Layer 2 of a small transformer language model trained on English Wikipedia (8 layers, counted from 0, width 64).
Take only the direct path to the model's output, skipping the later layers: a vector added to the residual stream pushes a token's score in proportion to its dot product with that token's output vector.

Output vectors of the tokens that the questions are about. A number n stands for n times 0.0042.
"ust": 91 -4 143 -31 -45 4 -71 -111 49 117 -98 -187 -90 50 52 -27 60 -13 84 105 -118 33 184 73 -107 -74 67 -81 207 -240 8 -248 -110 239 78 70 172 168 -30 107 38 84 66 -287 -57 268 -72 363 141 -28 26 -206 372 83 -111 -159 -196 33 236 -22 19 40 222 -85
"mun": -19 -95 14 -214 93 -49 -105 43 -15 230 -49 36 -45 211 204 16 38 61 -67 28 74 -18 57 132 -168 219 13 39 -139 -192 201 355 -57 111 11 -32 180 45 17 100 42 178 91 -148 130 -62 -145 54 114 -67 -152 -94 -87 92 92 -32 -306 201 16 -64 48 -104 122 -135
"acle": -149 -130 -19 72 249 -196 60 -235 -91 -214 -96 -177 39 331 -11 -51 196 -172 -287 158 136 -176 56 85 -125 -222 -9 109 -4 114 402 55 -58 164 112 67 -84 96 -67 80 114 282 43 -29 436 174 -375 165 -97 263 96 -149 286 160 144 -157 -144 -72 -33 -71 95 -111 329 239
" rank": -61 -61 -30 20 -33 -162 219 108 -93 139 2 -161 -162 -41 -73 -51 130 -63 24 -7 0 66 -40 166 -19 -71 -16 -16 -37 -103 65 36 132 230 62 89 159 120 28 -152 -15 48 -119 -34 14 153 -50 -20 -75 99 -40 234 185 126 196 8 -64 -98 148 123 -11 -125 -44 56
" Lanka": -15 -128 -96 -10 182 -113 119 -134 19 -99 -8 -130 37 47 50 -29 334 -89 -97 185 171 62 236 9 -148 240 -165 338 -19 -19 98 313 -68 272 -113 -22 137 90 206 -13 -10 326 137 -262 100 243 -123 209 146 59 124 140 -123 146 45 -304 175 68 -57 -31 169 -76 208 -85
" %": -141 13 -41 192 134 11 -9 -306 0 -77 64 228 86 121 43 -68 196 -72 116 20 81 53 -175 -80 -72 18 -81 21 38 76 69 179 -8 42 147 162 90 -27 122 -229 -38 14 -166 -190 -14 30 -190 -92 55 -70 149 -168 247 97 194 -180 -263 59 112 -325 -203 20 87 238
"der": 27 -121 142 -33 361 -43 -33 -29 38 -48 90 148 75 70 -24 15 -55 132 -38 115 -49 7 -58 -39 -140 249 -127 -110 91 92 162 146 72 44 86 114 -87 -130 -214 88 -81 -304 -79 96 -162 70 -209 211 -65 30 65 4 134 30 -9 -6 -172 173 111 250 -115 -211 -22 -107
"iling": -79 -17 227 196 -90 -286 -200 -95 196 108 -32 -73 -125 -58 54 -63 -90 34 -138 78 -39 -90 52 -18 -190 -8 -159 166 98 -130 128 27 -120 168 93 100 156 188 75 198 -40 -179 -63 56 -18 69 -61 -62 131 120 -15 -95 217 58 0 -149 -204 120 -98 -55 287 139 217 -89
"Gls": 178 -52 -76 164 271 69 317 76 -117 153 210 -11 59 264 5 -106 94 -21 77 -293 -102 92 364 -73 -244 21 84 -25 72 162 132 29 -126 473 182 49 75 76 16 -68 80 128 25 -9 397 142 15 -60 149 287 -81 -138 347 -28 121 -97 -124 5 -74 -282 195 18 251 168
"ove": -41 43 121 -40 240 13 -95 -103 0 -122 3 -203 -44 126 239 -26 54 -12 -316 -115 -91 174 120 -96 -177 -63 101 -60 43 190 -143 142 -129 95 117 -45 129 -8 -114 92 -41 187 123 -55 -26 68 -26 -296 31 -25 -26 150 283 62 173 -32 -164 131 -64 -192 -47 31 -85 83
" main": -107 -22 110 143 80 -137 75 11 0 36 -4 -150 -101 -153 68 -46 -27 13 -86 6 -64 141 -23 -62 33 -30 -42 -16 -4 4 -4 -16 -4 149 95 -41 99 123 -35 -92 87 -5 145 -59 59 41 146 23 26 44 16 128 -68 -23 -68 46 12 -35 70 -148 14 -31 -100 52
" It": -11 -69 128 0 -101 -83 60 -30 -53 8 90 -73 40 206 224 2 -28 64 -155 -83 141 69 -113 -60 -7 39 70 -12 13 150 -39 28 -93 -29 141 80 -25 -177 61 73 -43 172 -139 58 -13 -20 -57 132 53 -16 -172 -79 3 -9 -33 17 153 -54 -40 -15 -72 75 -60 -203
"led": -34 -276 130 127 50 18 -104 -20 217 -62 138 -132 -60 36 -13 -13 -15 178 -412 237 -4 174 -215 86 -126 -13 133 -14 -198 -29 226 -79 -128 -103 0 61 152 32 30 140 -73 85 28 -87 117 56 -69 136 359 61 -63 -18 323 -212 -114 72 -68 204 9 210 -93 198 -93 -66
"log": -11 -301 78 121 -142 68 52 65 96 29 156 -121 -65 119 59 31 211 -8 126 146 -26 162 37 -62 -153 -139 54 99 -23 -54 55 166 78 144 20 89 163 62 -96 14 -140 -211 59 14 125 235 -168 -67 57 159 161 -117 -127 105 -74 -26 -302 91 194 56 -140 -167 -25 -186
"\n": 103 189 160 -165 55 29 118 137 -112 278 -45 71 123 -138 -134 5 -226 24 152 80 190 22 -40 -162 75 -197 -103 -19 8 209 -17 -14 104 -84 -108 -59 84 -113 108 -7 33 78 12 123 17 -83 -41 -134 -100 -119 -266 -213 -93 -33 -68 -31 63 188 114 70 -141 -4 -109 36
"igi": -65 -93 194 102 214 -43 69 -160 11 -111 59 -189 -116 5 -64 -46 52 -99 -282 -43 -45 -82 58 4 -185 56 -192 101 44 44 46 -97 144 -151 104 -117 -42 -50 -5 158 -142 -171 -25 -175 -26 98 -124 161 -115 -230 42 -59 -55 188 13 -204 -230 -96 127 145 -106 -243 212 85
" its": 30 84 17 45 203 -161 133 -162 208 22 62 73 -53 289 169 -6 -110 61 -93 -190 -218 18 -139 -56 18 -116 -116 -39 -151 40 63 11 -100 -24 34 170 37 -95 -40 125 -84 -8 157 46 -39 54 -4 29 21 72 65 266 96 -80 -84 -13 -11 -289 256 -172 -70 -123 -137 -279
" the": 120 123 -90 -55 177 -178 103 -85 81 -63 -8 11 26 196 139 52 -205 56 -4 -217 10 10 -96 -161 118 -4 -120 -12 -124 -73 -16 -47 19 -179 15 92 -45 -41 -161 139 14 -92 111 70 -75 -91 31 -8 -168 -84 80 217 41 -31 -84 35 59 -214 0 11 -151 -45 -157 -193
"cest": -336 138 67 -61 61 -83 -33 121 -43 -47 167 192 100 111 64 -58 -28 -203 -274 -167 56 111 90 -4 -171 134 45 104 171 -114 137 313 -91 390 -33 47 128 182 0 153 150 132 -4 -20 216 -27 -177 213 218 331 122 -167 100 166 46 -149 53 -26 164 -97 -122 100 109 38
"al": -87 -112 -316 171 -69 33 -85 54 -104 11 -130 -20 -181 133 -32 -8 65 139 195 237 -289 -200 -53 157 -47 -108 -110 -71 -125 -22 10 -160 11 15 88 -87 -189 100 5 205 61 166 16 81 200 23 100 -4 -114 21 50 -153 -28 156 -115 -3 103 198 61 -88 106 -173 36 132
"ns": -25 -141 118 212 0 -47 188 108 99 -28 140 347 41 31 -9 0 -57 95 -103 68 132 279 172 -93 -95 -49 14 -132 39 -117 8 161 142 246 82 -90 -137 23 -88 220 34 217 216 27 24 -99 -4 79 -103 75 212 -52 36 -47 88 -61 -324 55 108 177 -39 -242 345 98
"rd": -94 15 34 -76 36 94 -71 -99 125 206 289 -304 20 40 25 16 -39 71 84 81 236 347 245 9 -107 60 201 36 65 191 222 42 -58 350 25 25 -36 134 -74 74 167 85 208 -119 146 -15 172 -52 182 137 320 -127 343 -211 -105 -72 9 -176 46 204 60 -272 230 -73
"eration": 44 38 141 148 230 77 0 -323 101 -285 7 -81 -92 200 83 -71 113 -67 -204 217 -397 -249 -29 -45 -185 -19 -152 156 -10 223 12 219 38 34 201 48 53 -132 -50 -106 153 85 -59 183 -61 178 -50 25 46 134 -7 83 16 -129 161 72 -103 -112 -19 146 140 230 55 242
"rell": -100 -156 174 -150 -9 200 51 -233 103 51 50 89 161 307 -86 -2 162 -47 -268 21 -85 -73 -184 72 -184 175 137 7 60 122 116 68 -4 239 -128 113 256 24 -60 156 202 171 112 -171 225 170 -168 77 90 117 180 -81 84 -238 132 -196 -88 -9 -19 299 35 -21 8 245
"ey": -82 -142 68 -126 134 0 -141 75 74 -318 73 168 35 130 -93 -24 65 -200 -147 29 -150 59 300 79 -120 4 -109 58 109 223 -115 -91 30 91 -102 -19 77 144 61 134 126 232 15 -56 139 29 83 55 -67 4 0 -129 103 -56 129 42 39 -11 54 -199 -103 47 -48 266
" and": 105 46 -70 -54 -11 -35 -76 16 136 -213 -121 -65 70 -90 63 39 18 33 0 -85 162 -40 0 22 103 -32 -158 -127 -39 -251 -40 -172 191 -104 -196 -96 -151 -96 -159 -168 41 -23 -104 41 116 -69 123 -82 -16 -64 -137 -39 -233 -121 -87 57 10 58 84 57 -200 28 -61 20
"bour": -158 -303 -25 -35 -70 -306 -5 -146 219 68 -57 230 -111 169 116 -34 29 -110 -109 -121 64 114 45 -21 -146 333 178 -40 -68 121 -120 210 18 302 -59 135 40 51 -58 -85 -98 235 -93 -65 176 219 -151 87 403 -73 -4 19 73 389 -5 -12 -187 112 -135 88 -81 -173 -275 90

Each question shows what one neuron of this layer's MLP adds at an activation of 1. A number n stands for n times 0.00018.

n52: 53 53 157 35 -85 -33 -83 -110 177 8 12 78 247 112 -33 -239 -23 -19 -22 20 -37 -50 -121 -5 -403 -42 15 -1 143 147 44 93 40 120 52 56 11 -73 -24 85 -3 -31 30 15 -37 58 -23 173 35 -11 68 -201 -9 -97 -50 -151 28 105 -35 41 -123 -130 108 73
Which of these tokens does it push up most? "rell"

n335: -54 -90 -57 90 95 44 108 -5 47 19 -51 15 -130 -30 -37 -38 70 55 -98 -26 -30 1 50 -14 -65 54 -41 5 11 40 58 37 5 40 -100 71 57 -8 75 23 -89 40 -59 -23 5 158 50 107 -1 124 -39 74 29 -32 98 -45 77 23 43 -63 21 -104 -51 5
Which two tokens does it push up most, strongest first? " Lanka", "Gls"

n207: 86 -15 -63 52 -109 13 -33 -4 -35 -6 -5 8 7 2 -59 -49 25 -18 19 18 -19 3 -78 81 -64 -27 -70 -48 49 41 -25 -74 69 -72 -15 -19 47 24 -38 43 28 63 -91 18 40 -34 58 -17 -5 -44 -1 -20 -31 25 2 -8 38 9 10 106 -34 10 60 -113
Which two tokens does it push up most, strongest first? "al", " and"

n342: -6 -9 9 -13 1 -5 -24 -23 -30 -2 0 -5 11 -2 9 -2 -1 -11 0 -9 0 13 15 -6 8 -1 12 8 -2 -8 12 18 1 -2 -14 10 -2 3 1 -17 -15 0 -5 -5 -16 -13 -2 6 1 8 -11 -6 -6 9 -5 -5 -4 -8 9 -2 -7 29 -8 -6
Which of these tokens does it push up most? "cest"

n260: -21 14 6 -21 3 -13 -4 5 19 -22 4 11 10 0 -1 -3 -5 11 -22 9 16 3 -20 -5 -6 3 -4 5 25 0 13 -6 15 36 -2 19 -9 -3 33 10 26 1 35 -1 -8 -21 -16 -6 1 6 -11 8 -1 -14 20 32 -26 11 6 17 -1 20 0 2
Which of these tokens does it push down most? "al"

n285: -5 -3 -7 10 -16 -7 9 -12 4 -12 13 -12 16 -1 -11 -3 -6 -12 9 18 17 24 -1 -4 -12 -8 -19 26 9 0 6 -5 7 2 -5 1 -7 6 15 -11 -1 10 10 19 -16 10 -15 -21 -4 7 8 5 1 -4 1 -4 -4 -7 -19 4 16 1 0 7
Which of these tokens does it push down most? "mun"

n16: 176 96 -40 73 34 51 48 79 -74 -20 -21 24 148 32 -46 -104 -58 100 46 -15 149 28 -116 -16 -86 -130 74 73 -101 66 -158 -92 62 79 -8 -43 -1 70 -149 44 -99 -78 -14 9 -92 -65 -71 -22 18 23 -2 -118 5 -4 -66 -93 -86 41 49 -54 -78 49 53 9
Which of these tokens does it push down most? " Lanka"

n306: 44 -78 23 28 52 -100 73 62 83 -18 -38 -3 15 19 -20 27 -26 -17 -108 -66 -93 34 33 -31 -62 6 -1 1 -59 -18 128 45 29 -1 -15 63 132 -9 6 -6 -72 86 39 48 -18 151 -90 38 29 76 42 91 -14 -62 18 -75 51 -13 95 -55 -16 -94 -39 -58
Which of these tokens does it push up most? " its"

n203: -53 -53 -15 -200 44 83 45 101 77 209 -1 -42 -107 -186 -100 91 65 136 -55 -59 168 46 51 -26 245 -2 -63 -167 7 37 -26 -78 7 -40 -13 -31 -40 14 -162 -15 45 145 141 236 -18 72 -97 -20 -43 22 9 -276 -48 14 -187 -20 -93 -153 6 30 46 -95 -2 -22
Which two tokens does it push up most, strongest first? "\n", "rd"

n287: 5 -59 1 61 -73 55 148 125 -100 115 46 -18 60 48 5 -176 -11 7 -93 15 -31 98 -66 -159 -23 -10 -4 21 94 -103 -99 -11 63 4 42 93 -26 34 184 176 46 205 71 -118 -81 -68 -109 -114 47 -63 241 -87 -64 85 59 6 -29 -159 -87 67 -59 -39 -36 160
Which three tokens does it push up most, strongest first? "ns", "rell", "cest"

n121: -15 40 -15 42 -56 19 -39 -6 -6 -18 49 -20 -4 28 -19 -12 -8 17 8 5 13 -13 74 -8 -45 -17 6 -49 0 -37 -27 -13 -19 18 19 30 -12 -18 -35 -17 0 -8 39 -67 41 -23 8 42 1 44 35 46 -8 -31 -50 -55 13 -27 11 21 40 -18 -31 5
Which two tokens does it push up most, strongest first? "rd", "ust"

n205: -14 2 -8 76 -95 -92 -6 89 47 -81 -44 -57 44 -20 25 101 -130 47 37 44 -13 40 -39 139 66 12 -66 -182 -54 -9 -114 -52 -15 -12 -62 46 -57 -10 -117 62 49 10 -55 26 -143 -38 36 -74 -71 -27 -18 40 -68 -52 -91 -117 75 7 38 46 -21 24 -54 91
Which of these tokens does it push up most? " and"

n268: 31 -146 25 -54 83 68 6 65 104 52 -41 34 -90 51 -78 16 -78 96 -165 -67 -18 -51 145 -56 92 28 -28 25 -168 -83 161 -55 -20 53 51 30 -89 36 118 -42 7 45 92 96 167 -47 -69 51 168 20 -127 5 -38 -46 -33 119 -147 -93 20 9 84 85 8 -25
Which of these tokens does it push up most? "led"

n125: 15 28 11 -4 2 -7 -12 -10 16 -3 10 7 18 -7 5 6 8 -10 -53 -17 -55 23 -2 -32 53 18 -7 -8 25 1 -11 -18 -10 4 12 -49 -13 -7 -2 33 -22 -20 -8 -4 17 21 13 65 22 21 0 31 29 5 12 14 55 -36 19 -11 8 -35 5 2
Which of these tokens does it push up most? " its"

n222: 45 -11 17 -88 94 -3 -20 -18 -13 -27 205 28 1 172 159 -132 -117 165 91 17 4 46 -17 1 -59 -45 -133 -245 -55 -6 9 50 25 -35 80 107 135 16 -32 126 87 58 133 104 39 -145 155 -155 -87 -36 -126 88 157 -2 -64 -46 62 -80 23 -27 77 -77 115 -29
Which of these tokens does it push up most? " its"

n334: 61 47 -29 -65 -8 152 -72 -140 -36 32 8 -14 17 64 97 58 44 28 -97 -7 32 89 8 135 117 -69 28 -157 5 -23 -13 -32 99 59 -10 -26 -17 46 42 -36 3 -12 1 -116 46 110 -63 2 55 -48 96 -6 10 56 54 66 -10 -54 47 -37 -31 -81 -96 -11
Which of these tokens does it push down most? "iling"

n290: 45 -78 54 84 35 -41 38 6 65 9 51 -52 -78 9 40 -28 107 -27 4 -93 -2 -20 54 15 -69 -19 53 84 57 47 109 -1 -3 52 34 -68 24 -4 36 -76 0 24 -60 -29 -57 58 -11 -35 56 87 -71 41 15 -2 80 -133 25 -50 72 -119 -3 -31 72 -38
Which three tokens does it push up most, strongest first? "Gls", " Lanka", "acle"

n127: -64 -23 -175 -41 -15 -50 124 -31 -91 102 -251 -7 120 -45 38 -186 109 -117 88 13 6 25 -80 18 63 136 73 13 67 -74 -11 -115 118 89 116 137 -32 45 63 -189 -108 -127 9 3 -81 -65 26 93 -16 1 108 28 -126 -11 -111 60 20 58 -38 7 81 116 5 23
Which of these tokens does it push down most? "ove"

n367: -34 -57 67 159 75 53 -14 -62 -3 -83 83 -70 -24 -86 66 -49 76 56 -69 -19 -104 25 -48 -3 -102 62 23 -86 -72 -98 61 4 45 -136 -36 58 -57 -97 45 248 56 115 -86 -89 4 160 -15 -24 -38 -75 60 -119 101 -1 -7 21 -24 145 -3 94 28 56 -49 55
Which of these tokens does it push up most? "led"

n157: 90 -80 119 -66 2 55 -154 -170 87 124 50 31 124 -50 214 -282 -134 -133 -111 51 -90 -2 31 -279 200 -184 -96 -62 59 64 -71 209 81 111 -28 -54 76 120 -191 166 -61 -237 -16 74 37 -66 248 -127 2 96 139 104 -36 40 5 74 20 77 -105 9 -83 31 -72 -35
Which of these tokens does it push up most? "ove"

n225: 12 6 194 -34 50 32 53 -72 45 151 84 108 -44 -61 -70 -168 -115 73 161 -82 -76 131 82 -63 36 -30 -148 70 -14 150 81 -12 -11 -95 64 -10 159 -46 5 -39 0 184 9 86 53 -31 -89 51 44 -31 -99 -69 -137 -49 -42 -126 95 -10 160 -96 -14 -178 68 -66
Which two tokens does it push up most, strongest first? "\n", " its"

n333: 5 4 15 -7 16 10 -10 13 -10 -7 -9 -11 -2 8 -1 -8 2 -1 13 -2 3 8 -16 7 29 19 8 24 -22 4 -1 4 -15 7 -7 0 -2 -9 27 4 8 -6 8 -3 7 8 -3 10 23 12 0 8 2 -10 10 -3 3 10 5 -15 11 6 1 -6
Which of these tokens does it push up most? " Lanka"

n183: 10 8 1 16 8 -10 32 1 -1 -17 1 8 -2 -14 -1 -3 1 6 -2 -12 9 -1 -5 0 5 -3 7 -3 -11 10 -5 -10 2 5 4 16 2 4 -1 -12 -10 -14 -17 12 2 7 1 -2 -19 -10 -14 3 6 -4 -2 -1 2 0 -3 10 -2 -4 -11 10
Which of these tokens does it push down most? "mun"

n92: 36 -101 87 -1 66 61 43 42 -64 -92 -116 29 23 -77 35 103 170 -100 42 45 -149 -2 51 92 -67 27 -74 95 10 -13 44 -18 -46 -92 -178 16 69 51 -110 132 -98 14 -114 24 -11 90 61 87 -37 70 -122 18 -75 -64 -97 66 87 -37 62 -68 -125 -124 49 99
Which of these tokens does it push down most? "rd"

n155: 38 -8 -67 11 -92 -84 182 -21 50 -155 -20 -57 58 11 -28 0 -32 14 154 -63 -65 51 19 -33 -84 20 -26 55 -100 -28 20 -117 12 -159 -45 18 42 186 -11 -41 -58 84 -6 -8 -102 123 -21 115 -67 154 -115 23 6 72 -20 -78 9 113 155 66 -43 93 -71 -156
Which of these tokens does it push down most? "rd"

n110: -36 -15 12 7 -129 13 9 48 -30 -137 99 57 26 -41 54 -11 36 -75 69 -96 -58 43 38 14 24 22 69 -43 32 115 -144 39 22 -37 -67 -89 67 -18 -141 58 45 57 -110 -113 -167 169 44 7 -90 -9 -11 -95 9 79 -55 15 111 -12 0 -51 -55 33 -100 96
Which of these tokens does it push up most? "ey"

n338: 59 -32 -31 63 11 -115 39 6 75 -19 134 -38 25 -12 -11 89 -52 85 -26 -98 1 -16 1 77 119 -12 42 17 -5 107 -56 -135 -71 3 -57 56 -155 -33 45 31 42 -36 -19 34 90 43 57 -5 -125 85 -95 -55 -141 -36 -57 -81 32 -96 -40 41 66 43 4 -61
Which of these tokens does it push down most? " %"

n90: 111 -49 4 -53 116 43 -107 14 -69 -16 -83 45 -22 158 89 -79 -24 -70 -10 106 80 -92 -45 -68 -87 19 140 50 126 0 56 43 6 57 78 -85 94 78 -55 -82 -44 6 30 -82 31 5 -71 -34 -40 10 -178 -59 12 -38 -103 -102 -1 19 -58 8 25 -81 157 -9
Which three tokens does it push up most, strongest first? "acle", "mun", "Gls"

n314: -124 181 2 -92 49 85 137 -12 43 -51 122 4 -11 -121 185 -257 141 182 151 -5 -66 -159 -64 -37 -86 68 88 23 -83 32 -81 10 58 50 114 46 -15 -50 -25 -77 117 -19 -113 158 -125 -84 -68 -197 -22 117 97 -124 27 -8 -171 -62 -61 -44 82 -101 -9 -57 -21 175
Which three tokens does it push up most, strongest first? " %", "eration", "Gls"